Layer 4 of a small transformer language model trained on English Wikipedia (8 layers, counted from 0, width 128). Numbers have three digits each and are written without spaces.
Take only the direct path to the model's output, skipping the later layers: a vector added to the residual stream pushes a token's score in proportion to its dot product with that token's output vector.

Output vectors of the tokens that the questions are about. A number n stands for (n - 500) times 0.0022.
"aving": 442440539592379636534415405500480568511459258324381749322650720459508235744487577616642643335412716270488463391572633247787423691452470489273378430458640522436401423349317373584594585415423626230483238562529364579701667504438544446712574365421451560205338334531442524338417523488682271421451586475606450739554537599596515603380515640405652488630541536496310479767477492447603723579959
"==": 617402493421442355523500773263343481440443417784314408520672572346570228362461690628536421642570450592613635439438602556367617538524482470411478482379719680429527290403504426667420537344377545510538235456504460452525546479637425605511585554588482575444418476465633593726332379689577342565373324494500463599447480592569446520698607649556384537507700286487401508574478362387465541488690
" Hall": 599494528599472590580457555554596308619540623549460592582359300536454504484539581277472320541403699411394386497402554581611698524478499489570706451292423644532335403545545509393456488419368460614299435560524507605246437561306451825261629599723546355494417333601541578259379507510530447543632477527646595427454569563617671529397369623437285668627458546669572284448535497465488458543468
" his": 453466644641484576550212418398573532456678264519391514442588528609497265509472525460443404686315405530558328664553616375536435667646495507469750521538696710457665596538307355381593578235475454599211460650515598764612384471553473567532348680562553660487462446606405693401299433286486440660466624605525514632664480487490393498416435432614329328501445646397464390538354494371381715360572
" Best": 577567586627439604567502320435460290569312584419436579479335568428531343394577671414539623520490653557428535490474444530671429593472468536399581360291681613548404521699353373494569276479397319465283439475417384681225282512477302667573373465731527473618257620233601912322130291406604375552382633675659596692589553641661494525445491647727443529655631628517598486624516331638521252505619
" App": 424603564372446511526600475544514265625565315543552736538575625568438571511540560512320578627524392674610520605470425468684434508478506543425531333239642790480738238553523440473408369498265397363584452477491311456300455498457330593369501498589299557468467673350647451489379399533749277705612547298559617613609347441479570416536517557414545531612508501452568494358606343570553557710471
" died": 478527420598515548657443457660449492404784335278293426365615724493169376689772562326322462556141503298479472487525707449745659715566529471588620305385390815487647492463350346570454594397500397400307414500468370647313668426616552492495536349384511559440585466634556555492140561207678673500392437580557615762372635710495564504454526476766222649365515488578458311458658592404612649433532
" ==\n": 549453607541655444287417537555438624436651499535462425164768467319502359536794539449326322542299267480405583596624487448591725642446435508487509492527696596298491322347555395575454461464442551331515366300387444535539533563429487597595386465807278566630551406659677791675347658628623410491577324444517513369337546667758577612504513754375432404462451442292528508436583176513502562758495
"ause": 645217560831480581769735221636617665313528509512397502322722791397384457542431956224565359298751566675323611355593773191519478659255461548555566579374593459202343352338396436560348362484406524657275324506317265492550518367590409542726399451467509720401492377331367614467458547597449540654373525515641575652675598650407523565617620484548508423521627587271249469685588625329522247509692
" .": 456438498523433581496474362509610406537512555562530303492582547682407502371422658594502434487385298584489563397394739493538708585380494569502374538405689535502404427296356463522414280418569394443657506377375515679475537313450568576440443527344687315499635690543565447527258486496634499553740704426773597508680430368645423480451371537711389742370572505428449530493453381399603647517449
" song": 368419531515276495430491487595750638555387727407368406548482630502299545411556409290554575506375588339393450697595653505415495625529465595471650495499733598221457541575453417654424476514502384203356486514606471696379499410689426400360448346652678356678349341461522765360108407392516411633591649413673689325684483535656242566673520552521481453575634275487660369590513383860360508516712
" February": 731479700495430417585441482425717402512669329418297406624507647413460360387524458507509486473198502338409675375474569368388467489385451803444575374499527686582519550520269620622423569512413313411544512478302220478222579574622508572611420406630407514614627663577388556614224515428562582602523588564479731699505455678470570562474508469466504479524521592539453485521386540340479629464646
" number": 560499452457367517645585393440573450564503530572530516474471541434503647522480419409440475584603543561268393228469577582539450746340467402525640538395594670296338625309503466745364250610464399385570534645384327448473457399522277533430605694625731429607341250701518528431411265681574450586705883485524445552530629530526337411564614549615205517601664411460657419389588445491541392318743
" also": 455592404909485463514455538651203548493625320389566366433669680433482436604497501471345550585283507383358457516326683372610570585606500433404689497487780602435441443469510529402697545446375342554515538577528470448315451305574469511581505488371536422412459343627449603443395649416688579447577537494435434444673525820519446391465681474744332525750402336596619468455504349385491363673484
" State": 620406607586667459708718524520575386563459527385546684542528402520651387405475474415384354443298678682466509427325381558600716624572498467571493602295406712563551415330577590504484320610455554534401517525425316444195464396684281550380577491411331657525540548484434586670461135530550451552615650400644569582546735512486461457403482680381472653569450430535393432629370529328397420690306
" Jan": 507386454380542467424563396506561602607640533470457466321638330605460515285469552426536566508426514554512357677658482423556371577505491659518631270522426695625607407407443487417490669575542479275506412576263386489293477463575571460577335351558365602702551586634470556324179493398611507584387556515588777674396336657499646381338481555545534546493398562546526301538601470506555651692476
" List": 521575304586550428583599516627613512635649787511594680445736509706621437546471528332408357508331697525120764287323449690762467598477456404634635406443597619374396596348467376443328386303297538409538454613389218590186356478581497587382477538574404526473260534508590603459584329470462291533453505569447538692628425597556657442299393696593291501703756387690409345455708361536706320474565
"owever": 450299834771173399391262236467528684345803346293297683425632747247480230653574659451479593405333545474358617510597699335775976829382447708156616121479687570399137509489271439714551617553485427408427303479469302275554684471547423447674484348528536664351291306547363435475398522489635381265464661479777438704555767588297854426405508479504613523527545611469527494626564145548702715674689
" Film": 471672521618339456829458427490566582563421606441386627502323482551495294240610434285510451488396574627303857511442415520510531629396488499376581343300521690654600414706580417666510407376495327580383346639468463629137355612567590692277382459802348402717329499450644793488305395234465366616418503553610647673615572596532343375409553654491526419662384305678429389565561530726435482599537
" Sm": 540382530605298630485417430490505316582583470428502688725504409571459463459398660584496365392451599472425504516560550603631367465587502414556298340392409584536520527554600584661458475362298440514326420534463521685394530604377373456457620502589548508576487654538397609214414379622711463632463649397585528518548349591632500425400422738612364484548465632414350393517389475594520483633661
"otes": 510237599498532494782736427549490853296611560632690632451622708421397352592824445301632499280706507385135604507467512334507730507448498580312618535480828536352599503302483459733337554216244449395427177398417524340461591741682538446448333478432491447592463652349778537613425700667657327376529263468598700482649490507544255465543780401486405617474387651435314280359442429517398428483702
"outh": 677196554516269612567522403664703394339466329602356806497648311509667436615464439196476514303426419466479611761515154164706516578670499426416615416483402531460301436383437683642446510436426415379443307590734533717413364610520232671413386306476472627362555704565323710651633384376583473473581442519425329519621730543676669664409382614484697687716652191471426182853734453191608436656581
" win": 542395467334469385628532392469656429606595443596240452325507314394311523510704393454469711418400534776548455668460495342479409618395479478481511570584664613371336380350308427633350716543563506423323503444588336724462533458505308357430333428479585585462492499707645530411450283581536400572526687492674704647596581665723464449578493489539289597444458644550470466639567513533536398439682
"her": 397612395495368521503438291509495237531435507559379667787528527384343499385704538356339451587598456310499645650393785347554495378311499331292961500535471414274351440588468456710413684373358758695495357654499465647459803460518495511599409491409396621478586455647197693531468369426129568566708321672758531537840546370481529682392416600392633579531720249445268737560326610523429647424379

Output weights of attention head 1. The head adds the sum of these rows, row i times number i of z. A number n stands for (n - 500) times 0.00047.
o0: 513511589563567421495575390501544635581494289461654417530277567490617495325439386626743592542495552713526438377439371436625481563355673433529605399650620478472414671510632450638438540638499387458721694341440354346413481397515278491620500510417688425567499486514695429315506321492589396451456402501410335668540330516527507728383552397632425622383386515574465473595460815459438422270589
o1: 468559540436740443280541591696391676478439632419492508396577616284517529486642663463620427498424398631532636553373554589533507464402516626421289441590302491552510413419707182542526485601516424439658409556411467756321380511517531521364526573579528635432709386402508464554478539568454357370587435482469409629274312443369687521440575471405479514408538504639542479680431714539412524595382
o2: 466536380553490460707618305383499460341335475670571362576727473423536410580741421565304445649427486378707423653363478362485471409540439468373477589337532593536535197536636363569469360587448586549374492444537516749473397541461363488604515569482579500367462637640554404859344400582416446507450643487639582470294538476552675448607335497398554530621348630504602560613585463381500488573441
o3: 361594632513525549494316558641580462476545380440593251443543492645577519571540498233408326479345457524478660339621574401559530581379467405619452655674550683433473360615650389540517583511387337445414628370546403393608528549478302504640659353568524509620485351487426434378531676499614653406642716401404525505475496512361439391696456589613483504265422487525507472651546524565411654487373
o4: 511513476427337548342643345563614229595664718665501510603395646462497546327385313415344621586592635512252662528497400517698521449397484562427606475454553370616263669575453562562331579637423743341514526491506448521493455388506624515570556491610699452537530326537651317660509540293389559591444493594694500120583483649531562473542356277494361490523493322478546540446535334487525569555497
o5: 420305515372549659284581565596494618567568329556541565617845658421363351357716519579511659611477620505351406669641581548691615472478522576576329386436408395467449576404458367497434331401481682552589542441564591558490699560461610562556477527523552535411635438270358451354405478669329425541581557515581632455708416362356327488653382383641588619336328265396699449271339277492554468568664
o6: 592702591467592564411680600736397460477374656720620459540704271670617455382573464527548496442441380437488480422599641513437550607607708612597607594459184397481438448487329612536695412160618493544567649465340609696501316632327619343273319601545691519650405540493478334653455490438648483587633296568610500386464552029484347428517363594306485307314539178446423550471683474675483399559454
o7: 502468402512657651674447498591457664582458561704926522640515407400587489386556425492583415416368521467356491470398464526734571431733427456570590343524501507419540541486675581463453451495478636484517469534456622251505561361550406305536620450427417578576549471543522477499451653399650516409401496463268416594346356412608713545263419241494398552399610516522447474330689350425449688646441
o8: 539598537465540626361625439463396395380401705393580519681627381273534507459578690682606280340417546665529281359306628731445733667451385331581519411475523370379532450437557350274564696515787500491616666527831701714600535443556346513512487553423469724432610486339557544497407413250522618533468324321460298453539639506352479549264446334388605549287517366738465574675431573551498546587309
o9: 388480518684570347359417529363615520549456574684550516412316900464524580444566567595431701687689123488303531399658592607460502443550402349619222298689599485584430445641532561552368563335609411481642598470412727548449468441483442570495493349541360582506504549363708474525143613515412497358297671410295747255409439565320603598403368508495642475651355682644623513164539575603663473448503
o10: 650249463447679462581640467844429624527623470451440660362570284510341674479440519456301575315520453451559412648682551477519401651791544659480526497529563446324407489528480420532599798383586308596576396547369398306387453553521627551331527672381433518491366625613382598316503544466571448488385497384615655752451396362718569514488638365366254416582465423376710502415475654506355488432499
o11: 510641613488535466606638557470542334629443538385689373381540764550396568473273460605443649341561656336304511416294355402501799283411604739358513436469311267415623596469505368431542461646436484524529615600587458452482388515724538606528411503409476464524501734524451331253513715703394625399773598561375519587163512430463575607483503604294519666525681616565529394542382526458436408503311
o12: 644437651321540608327610435489548388460456509146615592552463459384547471321451594677448439426545357485667471816565379518552407350402390472525364503556459491518756474651453536454633538572635583545597547548410559639651581513281497602422568457498621401509402679673527440227548419553483651645287493355466715576534519305533465663438419429450605592361398633394459523583367403437553374415465
o13: 386627598464326745711648398541446606448474775462525417598489440754347765498483469567645675425581429466527243643403466564349425553553314768271570667599803861427597417593564254431533558762582375457492416445459345576450353556467332304484431531300555412364404459362494690331297643324490490248216609541613574656471270543440434516518438743543617366295701468579628654661429257502291499409677
o14: 653382389466495597554542404674472431437331349324679603244466535627584624628379278384570519387372559549495446407422381466572420399515406492615487555613582498386401421384692576606477673505502611484644591416258683586594443497505380429436530633520194534518425635515645615277597440548649415614656266434539564353486622376596594494491637704364426557723488595572513429533656386560334359649297
o15: 501348642638621411516576464530545464547514325551350631538340470631509493508412482607651637496350391310433541396552660382448498600487622779479612495550472453246525521519479483376525790774283600550504614660239495547535497525384576430517383564518545416255575466500517315527480615870513509256412442472612419416595486652282635591301476565396608407603339444460510510385455471475503610589443
o16: 515345463612422362564705429450493575356397496436486435527719432545633700259532549538527712381546442476416679376109406327539492630474407204504400586523635478641427415458384628362430526630392332497643559606402573411515448530443609564285554492495650445617437571472694442458494502498459461469460614355352467624573420466556471459668397364711562448584759219739460675589570598655547623589281
o17: 576613170419394349593592579486497539474434434562547549505445419341717551523655506369300678542477315804343302488548662478538460529509603736460699418328601545574393507562459295458637421554588554534798422453554652327500535427520674277595645360467251512551527437417492517607585318459553632282307426507327477581650442353502792341459549402602593495335780610620625422583496478453453357550341
o18: 575394554621249414437554500619553390511587512369418642460650490438764509622346444552516522600508634571497502417441535690619424471472613626359564415558488280562403553448722546449495511406870567406705442402535536586605530461316384211580431573338472629156654411426502434346524574493450522320484456423494380552418577421507699546648459514367522524384466513368319598645564433471601714386525
o19: 267586552568478642571567306505424301537424374444864539352641792563491599669336646361392345431484382529311513502637659579637369279316356557640493416557389502354502414527645349556489386595441593561414526522669388591640567574452523490673684463548442578294553613513660362532444543704465545660417542480673358422528632549375416482595574636503353408533420529645297372314513141339653579548469
o20: 502386555441686357581664494407520456463509453626441437453822460588534461614501374433622369380591339484643467477490470572409538501547334457489679604654363656409438488287390637580370441519275467695775632456577610318623653391538601285667317407448292516378679478676455475563527400542470486608638591296367440463747479544476384432629443457323445500511551486565619482499560536370439456536537
o21: 422525510501606273536452341497609555370404603480569663554515438616624274338590489468502518638545657281661677340567469546508470570468521329559574523273513533466529227776753614464476406396631280532450484642465388534595508704428544245724456533645394250480434359301516524335519410488710558702422704748510432413693498519475549498554587530408458387540470296614511517646408292641373452504407
o22: 619561558459540547737310516689176518370584481409491479460574434472608576685469352401446433523218493339380349432383453417408565491598600521386562559374600515535611375580508505506533537380344625519490615632513550520497547527415543557398455576407622696537439509575648682410586684489551540525672324391380561510453408351541633708555493564321454546502431347716362363702318530440695325432557
o23: 449504498430658504357481596568513576697517508461310261420732533567631552718392440575574662408573501405398586419484404402516452497580582568391432392413451334456367446490440672621372567492512469643377738539509608377620169377852274493456374736561591545453375412339500574588670396720532717498585442400244413182638534513534563503473319723417441495481546602346548472615563372839608317607306
o24: 530614508273282456306509546503455502490465530586396390536583471482666414637397542414361584652510569907376348542488484581575229448528498501723204477462472711505420550660457514559420514393492344435532476598757563564625325554392258481702372364206547560440452498407518476606587306725554359469725448601535534301804378460605656340652657547605654422475552647420491321600449333475520567356630
o25: 590532377589489562427376578482554672546668470284464427527399465561483470421261407508527726485455517522551421496561643483583389426444513435514500549436069587601286710548528464387474738552457532561383415507532667595626570340522569431344515460423606409532439606517499284489531585600339596650636500475496644636527598483629404283566395582443515495476242437415434637604497556469579622436456
o26: 323603440481365447563276362360608464605439538561351516322594464388482510481603613577502365447312521332558619683423586574709563333522425537452488536602455577335315557476709486470556409509380488341494562543573467411357573489412529465456318547588536348307452380629425549680650582645398627580498630489609602580419646656682500629341558391692753249495306391590436646596622665421570300458496
o27: 644528453631378302405475496479587410461702224512458493496586463652480448277392481473476232489634477543422494451477579622453507461484406681662572480500383367613392460756423650377285517562641334485696599558181683510472622694457563438518682613621417586366667433721447385346592582529466555386500263571465494625462323484351612470517649544436570704387616394280454359676365639595762352572386
o28: 489840406481493462584610421575545575502437614414409535573433333475511596631375541564543490421437557466415621297443437520472466305480591541466503488270391653584567616481641643498243610585470712513622428484587520400432603467367454465572652476410520484492488587586621332415638477604543554382591683473629340576428198400589616299189345421331496517468532527642615299529464606639474506608469
o29: 654581455572522704658514605561567376277474424611359409406508430628574430319518654696648533483444276622637371430649487331497693411673562150524449521565463380274458532523588627497721529449246441387650447429394503651841275583481384527452488486411584177352538545525643409490539482572456497408626533548423551565633434445810445769625331473631424487531619378275596456289524443418367549592444
o30: 582414353682410601539462597531544574617384377418875687706558439471520286364562695428652373433479406497379370590639458602507609518505247376313526526544610416300382420336486482518400488595425582682512467231617464571280345468538387411419562455384355514655491631823382487473633416558611520442648375521497624372512627500611599506369680530487513617454356490601466633385394404483633431791425
o31: 412676483455579481340553573568624554493474434523498490483654596328395671598821341390497665438310682458400408247410774488716460394524443616590604570409761425386505446487571557734437635419592492398408490532372524305525498272527349426396567279607767581478409302553827507710543574461572562379490449614328413654298520396510182496601525549662461592456542456352662405355654449357452445340614
o32: 598472527633380452598344480475625584357485503641496606504303476505729577336356437513307365743509330595483441393541553710538574465473456401592371452529550468438522519487527400607429403601311519470621510485409464409429450505495410750511549311484424546543407377413501581388714598676621173656584599313407560513426460401432486574419551682493411483709471498527601394496706511528531642704415
o33: 686375575366483391470819606511373360457297524590545221614327407548430624457576411587529377468386471521398442479615378508663485637552623537662485480565541605585563542677507420408456326607479463421553503418285315289799579461416684444605400412523503488627486839309464525691473471622634520481605527635515483586481583342410398501410313652507529523425435456538514556371576530515536554174536
o34: 371486381571232502539551611483509523597352708407435738456305421292719266499533500319441463588673573751592647101432560647717606425551184615422361723343541439467623585516635581507435526424510429528392586533439735498342335599325280514557442572568458569524493430421329523544637547738495573655840521388426451515474483287548402503306701426544518483548536371404480377632395678475500386682609
o35: 557582554493467386636573410635554517529521464564519531202523202307671535445454522560371582564629516550354444614302505651489542429347689356412577341346640533325587376395224543599713544514357565492347435400316722661643370495457618516429558208459644347501387708634358595273437590572435726509784648404725500436651524425488261614473480531616668362535279584507530462696508550530510411552494
o36: 429642406572475318451467649371594679479593496400590512695333264418565586357558667450359312545716586399388511358438265528463601605434465662483415573672350470407344366535588463528421545347300525531438545364322507584407588613376800469444775358800411597413536428496620653654520560569453572539347652613626391533430427418599497629469538536418452322526651413300607555432441522500346500650702
o37: 625407608262478369547518527445335496275661554631539460444536430559604482264524428477350268698579418530562479379487530587559587517514464552480683359455677448496405582408400534575317375394472630464786646545466567372492395543769638318521527688516515274414384640380453206517463453514474502569485555507642494445533615464686449550717486669610295621537664331676572512529371354419381475603492
o38: 628554516483399622417427736577604462526562705639537706519272341544759466475274544584344525561444444332604434605388240522340546512380410373561575428474640624800380439458555419651555499271482639531538626504347426358306585769528390512250663355487488432478461666539485417505546343639437474517769269518511391531301422705762478610454571366354535397527453507601378491459600731453449460621422
o39: 496557428532622361426480370459606381714515477439450805457499653480393365668591394542559349353486486575503613621368297483362381541422391542538431326274577635453346507621342492462323648507361334722479441794637396630586321436360346797388480677806686663515572535478421335639408343518297610536570589648680479642393501531542473443478518283462416562438491551512513547648660600346459519412549
o40: 498522478412412394477569720455594766384527447574496474292521348419359454432532546464659447605416602348515631638545242497387526376610585838482694532552611432501404421644646363433556617516597437490476582569474636446343233477530480429369545726645435809552551469532356579391642305509383624381633238435530318463495581614699433423562405752483542290331442528289498402572542403601594457580425
o41: 534603500632588541465326664465502763550389324546554647518607618253414374596702303380552584241517426396539552636462557373504389570420605377511414471608320418444443441477594546584494547244554579604421474519599274505324354648407456398531505492846477473486670584494459617548407646694645385479356453321591797563348385693634655537481743524369588312433363357528314701489614495555410404500316
o42: 434438390408661481480541583417352347698573411730439531420381447490457672278504439319556689493633459530599465707533488577652525088385308574491630539318476517567369419662441452394556324581570615507461507457576378730528571183404351639429619304472378445682634515525455590723568437431589477827482450344586531483501407690679688387666457645460492594389610298617448477612317311715560283305644
o43: 482498718280218527531501476481469381551315518308571479556411495483624535162447273508641468563349465597454615517678528537691679332445412706592303540619458408701610631605429449492660496576498537340369340465562486639571719496610628526572600492360300233333603655410483453661387792667512607323479338468576576477395465667534501766438484490381575520332442667330495577373604382427475473654364
o44: 658614520558392500694739527261360631382276620662553345435546680377500402650370407564459385289683550573454680347298446445280633422480502639415534715496755362505483593367475725449399419499549550415630632333481523274500394576447529415297502268337770587544134624565538599515662494451488614591624659592389470525702498625431657551450681394411412465616395417444386640244535466498635272422651
o45: 399360447743474666550221515676393472356297510529672536433503417597577654419510434587574368607469625595490516698481238506475380328515337410589490256585569424547416550493491725403575436479612273442302474496569480603457352492437382557391644454658572580675788450618593375337506573428572511430594519420238595702420410350380553443519682417504405476517813363736588502611497613579332320702541
o46: 497555387538519524570476372540532577568688390473289469360309282440446270328672389348555501559489402482402509443544562439467700425467670529663367676403466655385564488653392496435314600434732458430375543511454469550420857565591770379600547374540612359461698662423515311511491482672706581596377587483483608580426215418581368677611393577453645441548610433586402632438383273509584384540571
o47: 787554506586333414368522698670467476679546592493323550473656618139603480441644523493382672614605499440454298272367610495633451494689411647657551604516458481453397798505642434548400435455424438459497699422396498487464665470511529514328611568540506626526618670580277206898354406543430629620542652459359317296482240651541311443603534392569459296405545427488479250463549443346569521560387
o48: 424433452361454486381609471580446553517575218472520549675448534492415686603554329460415535586487505402522664302494683293539252465424474573473536338526524410448592356635660571491558523350667482488750599566397353640381416488420358389712446557771473422558362520476414404531571571278635492594572749569668626560578545434627463536272637277311523411529458353426517544704397467497634606448589
o49: 624579367581365472588368617404429372525674674380486429466436435614322406553578495433438468588711299413356429675694538515637476485579532586439622476651564575507530538628487295464382316566330429421532439702620458265431463606701564652425466478537400625501453554502513409392532394326412527488390331528499535569587322590312452739542587476643526513537493498688682542427625543561366429313443
o50: 719475523506693560488211421342616229473478358495358432820347366413391367356491559517477670255536447645432388347241510377389563528490549551553382614623522641719448365367651697596630484382561537608594493419217517458393555540464305386473503365511443554457749442493538400642534396410711641463605553632446367573594575441367758647504384405495647688402461695444682581428543500486579409706552
o51: 424595603365505394594266469608474443594548380651370409323370664390581686411541347316479491313475476440560363366617692500617570260673289558572513430304410417269538610422274606537436658688698464531584295407554531421634610518498398545757565484595627511511693449614357244590405406523441419519545671672582430479376562575666531662540470593490493505606456549509652506621405453490472436421458
o52: 330524437612583603274388629520366363596179468394629405632438341684448699456406358570423401462630477393419421492602524589665446504480601490348590472343807389480595551570586408388307447566445433659403514393598451359566442521280439520433611645447618546667419549362492535356527547657760420529354376651604598328618512487422402539768560490422512627547619588605612670492522515428620465236461
o53: 267443387330489401580479388565476679573571608520481589462442517552395651318353775463420568655602523628551467690669465560496501520568340386591646307524270572459643402591600470297692576666684439570287503630735420568336686498567278303707643213530522691497704493401495675503397557570445381356563489503585473422712469549253660432189330401506459536252802718478398451510595291218430521409406
o54: 631525301684609456685442552654489513631543302452463325376614486520384512379657284571310575577354536375520401428422378420468431488683505143405386468589334616632609384571476726760409429399508337749252524470587448483473563564334370620554426443499539347518480509268371418326451579554511613466780596517546599604531481408522713685286356326836608601545585687478433564591636545526611457471504
o55: 364361526622656395358607458428510491596544480517405676207427465871339422547445519680369378532453670536700597582617550441698518336470578346524213693520506728501461475494520541384544458539323482493420398666553459225665371393504662574503388721617657501570321626744396374506728485581408417493622429599483235461371576512440546512280407515539439461324462635386505544570527766368449323562530
o56: 493468582502382429472583598663521489338732594398547437207676525641625641394478607616561245627464551471478667595559403323495635498468424570570606481338478568566745304559643631333621426486299553610419635538508347401760462717432473586695452388424452411545594504468415460443702470687399501421356511443467409458321425441503353354544340632329328808430420608424406486400656460411506549420585
o57: 480410466416406667689650478455788450348531840582435546519399471636461462393665565393481318617580689597329398451301470343323342593494544520580447539309497259543764488581454510476514521429427429310606577512488248436703542823551362603578315516510739391475325316581825616126726325514477620686620563694580554538351511360618403498569290436524254482353557527529558496491647386453568657333405
o58: 287457433566457366297341487553603448641660499342692364345470555558443387492442544592567310388607544408444682313641355417399592535385359315410629519638636519643675507487421519649461526541657463458542577461289538534635491561537363703666455553519555563622605409534337677356373516149645655742692538593506449609522651502528466570387289312679420484400532434655491550537409381526365430526501
o59: 451676367396535640504502609370681534569456407379506414634523505634412674461590355451477365311454431350493475632568615563285403619603530597403642484577477479406475313319649535500415493218528575469342430437243468376449483616448460546647423542474628514464615561637715493473327506148539603540566647571502373549698462504620635463434291376517612739638509479528400367883404611497479522556464
o60: 610452607533324500446579498723436365491437480769685665435470381835466608431257810445633592447709543486460548485583512633348604191644662556436519555496499439376375245505445411270592501505553681569352618406499613622506358424439401453612621452272549284535442468376617542547504482293600379550444596365561422443620410425525517635673446581645492608544406511223513629288560448363565435459491
o61: 444648511426531703591399504546561549488478469364464408707553564438344563147260664403516449323627575418607205196442578388447388506288623376334597591573532443556602545489617646333562462377476580635462449476472429650350598757543486392501558389496514446260432574280351732493903454423823662567494604506358432354536545438295670452555498465509362659662690368739472467403661542554613340542663
o62: 385657433615540561418403361521405514456370489445466530410621476671465383662339607372501443319443424478538419668660538547515470333414635481601609648599599433487585535483531556487523855514352539345343422628613504480664482585541547405614548555552622621487449589601422341192515562435405452476353295366764595549768341596416432566424837407416608488525473517408443455487360381415548600339509
o63: 437519695784318378630587449549606580321494454328579539382432298532486534635556323547503495404472473377371506501558554682574541635445485644469527552420655410511359407426487483526496366495423548494673486440501448551435425541518471350366599607362540331456573778487485559532610230563363360426693704460554628396587456570619653515307530447471450405482374299505607491246528717754524644518588

Each question shows a token from some text and the vector z that the head gathered there. A number n stands for (n - 500) times 0.0032.

" England": 545452522450642395446436407426530617406437642536580278362667566635633528464515574578483352648311722472399649639500677687404599632377297527381625500643497330486517468603411401591706497513499433
Pushed up most: " Hall"

"9": 678525479431514507159404400368746687479639513524590418388580654575527286501495602517593337561398664622530642765555510614344657595431481503371676664631512364395432510522380261539716320426538466
Pushed up most: " February"

" N": 518458484476525562457512352367616404389395541600350423408848574653504396684568615536437671692313624579355581749386527446490779664485281521334611497770364272525583513614654388491638595505765478
Which two tokens does it push up most, strongest first? " Sm", " ==\n"

"==": 674231548346439502231314426195504486418500410549555586264659600702529500798525747434552502736399554577422625647576453623377656614364257454425626503664442320571434437570329202486669359542743455
Pushed up most: "her"

"ly": 407365522565564539219470432490282365201759269617526289428823498666649495633549849361591285648610466491423540657391425657519714529391369523336671582522355332493463437496444269524560290464628451
Pushed up most: "owever"

" kn": 614370372472471586355402525372473548293732479546478389325809612666424526715593688439483407579506644517595706735434354658489483608355237626366693616502417349468559439574357285544583500559571387
Pushed up most: " song"

"ock": 639380408470513556369383505373455563299705499518496346315784586675457550727589681447484418602490640495578706681461418645498507641369256648378662608524431402496554459586362333529592500574582414
Which of these tokens does it push down most? "otes"

" ": 529480509435413516379505475396594492446509600450467363259593645509422592659568614613444598689438704737501580706547531583537657708603334659580645509719536425537456474649520190574634556311649508
Pushed up most: " ==\n"

"z": 692388421481536561385388465478478352521603417502466365353645524655491462768594578538527531603421538558424620607474487541432694656401397448535563469602468236553540513599473352425561476537665490
Which of these tokens does it push down most? " State"

"e": 601452484484538567367401438329696414572620491582440329426676457569595308618594502631339643640382612540353671573600500435308587621504186514523530512746510301548584471623518427492679562525680448
Which two tokens does it push up most, strongest first? " his", " Sm"

" H": 662337413474587505339479306427514436362618555590429342344771528584542451682538541458574488721302618527484623649366507540493580686344306386494480469650531207500723564568508347540673628518647582
Which of these tokens does it push down most? "=="

" C": 530459497385507326395575494281615475449501769431553492265767619545637579690520561551506377693357740567459525644535665728673716846508189643395688437639361284439627392570489236483615510439512508
Pushed up most: "outh"

"|---|---|---|---": 631475355410511592216485497324698551547788568556321407513609541587452342603559610503369489633426640800335744782399347653510680782629136479514605459586670331340647479773341262431575600345474314
Pushed up most: " Jan"

" O": 639373500471526517376331382490511411463577461533473398338695537658520505746552598538488500539473562530452668577535495574457639602384362447509651600603455358500527530571446384452576490527600483
Which of these tokens does it push down most? " State"

" in": 598463444546463498313465481407584536357617382612471362368695549597551432648509668481544445597531604548557684689468528619367643410438390444353638609540443309502505529590464352488606429531595459
Pushed up most: "aving"

"ia": 729444504519489482390312451380487416453644497525447361320616544601562522720565608556597466600451501418470692527519574588479640602316440465539539500587460247418463518624504340369557490549709495
Which two tokens does it push up most, strongest first? " win", " Sm"

"5": 556406548589573445348409380402548576345658388564437361273673641623542499564597681470542467485546599583516580678554518639423659501531278452503733572663518463402523520580504313527618395508608482
Pushed up most: " February"

" |": 608520542426487438222475541294532541483577640326533464334564576552486591695529548535457417663407743614514523684601534620514586775642254577484631454603534340484505405636460085565559546382508516
Pushed up most: " State"

" won": 681328489365316510239353307249685671368931560473572512132562461630375421790630702386556374627496563631518935762432441733275666427326270552393390596644390243761493681738214284556659384420597414
Which two tokens does it push up most, strongest first? " Best", " Film"

" April": 723493490399433525173396287354779642490660485543665277472542654485525296526545548501621493423286596480392576646639512592337764414506457516440637754632483480275356622467464229567751249452596499
Which two tokens does it push up most, strongest first? " February", "aving"

" ear": 581410535517469572357348448325575507432648498531426351339767565641487430825554674454510467590444613552643778690365431595462439570385258521410623594530439340394591541637431388501622448302608404
Which of these tokens does it push down most? "otes"

"ever": 534470465602516628252341507401559391312828418694363417481896534700460446778527631472473330542548487538517594635518199603425637468387255325491642581520414246471582359606393296492539377379717470
Pushed up most: "owever"

" med": 739446545524486513396322459408469385474672485510423361309630533600550498717547587506578456582480486423434704514538555582473636591301432446559536522560430255430488541602497358380573475545688476
Pushed up most: " win"

" was": 575444429509430521259441469444482585364684346607498402346678446614544403597470558413486405515641570619510688689479444680276599367482385418353590620513482298564496542553420338514631366489565442
Which of these tokens does it push down most? "outh"

"34": 694583378216485751193495505132773555721667565422558421346577781472607153852440685533686769588294740730531794846737477435083381666586530565516431752624658582386465674534399229577722500477579549
Which of these tokens does it push down most? " ==\n"

" |\n": 498438339446504547216569494404682566523610600434337570422662541557467360568504570594369418665495672755430688741476383648571690833615209600483742387684602490382540410700336258601636526307510361
Which two tokens does it push up most, strongest first? " Jan", " ==\n"

"35": 640537312159516678292554522099824626657739621454508436303618705533660198809355702595710755613397770788555893824804496392151296761604572577515432687580540641353552659559427417598699552418488574
Pushed up most: " ."

" B": 610379427441629481445463404466559498469683504529458410303755508703547401624451596513488397598443637531439670605471534590376602709446314455426634571665460298557593434581413365595648498472580410
Pushed up most: " Best"

" rec": 598398475537524435288390423474535510362737438574434332306789581625538433668470649440497433589451616536488673615435421753383641577366256493417626582600432312474556440582459365536583452482629459
Pushed up most: " his"

"ra": 679495411461534582366429403384576475526576482605441390382685536585545368663574570683499516723318569548347626628518560506430626660435415525497577530650519302457529393599542389463593535554679431
Which of these tokens does it push down most? " number"

"ion": 691385461504542535332345421402494445442656441468513388272690555646476470789532585483535427583465581522553674624475498617449529632357394502432613549580458277472497467594464406438590470446617450
Which of these tokens does it push down most? " ==\n"

" more": 556394501513473556312330449335549496388698499552415344367775595627554463785527648456497442590477624523635772669395430588450472524391269504405618592552376337404566502580432403497598433336657427
Which two tokens does it push up most, strongest first? " his", "aving"

" English": 579410465482582465327432439406534552373647475563532413316724599677568531652478652517535440627483605519418612605591560651424674547433386432459697526649498270474536479541410391500634400550579483
Which of these tokens does it push down most? " ."

" P": 544412511442535532297436401390609483494556498393501364288746579604421467652550627464379504692382677662355623687549507628391666815557206568499604440729438374487526473612445200605717481325556422
Pushed up most: " App"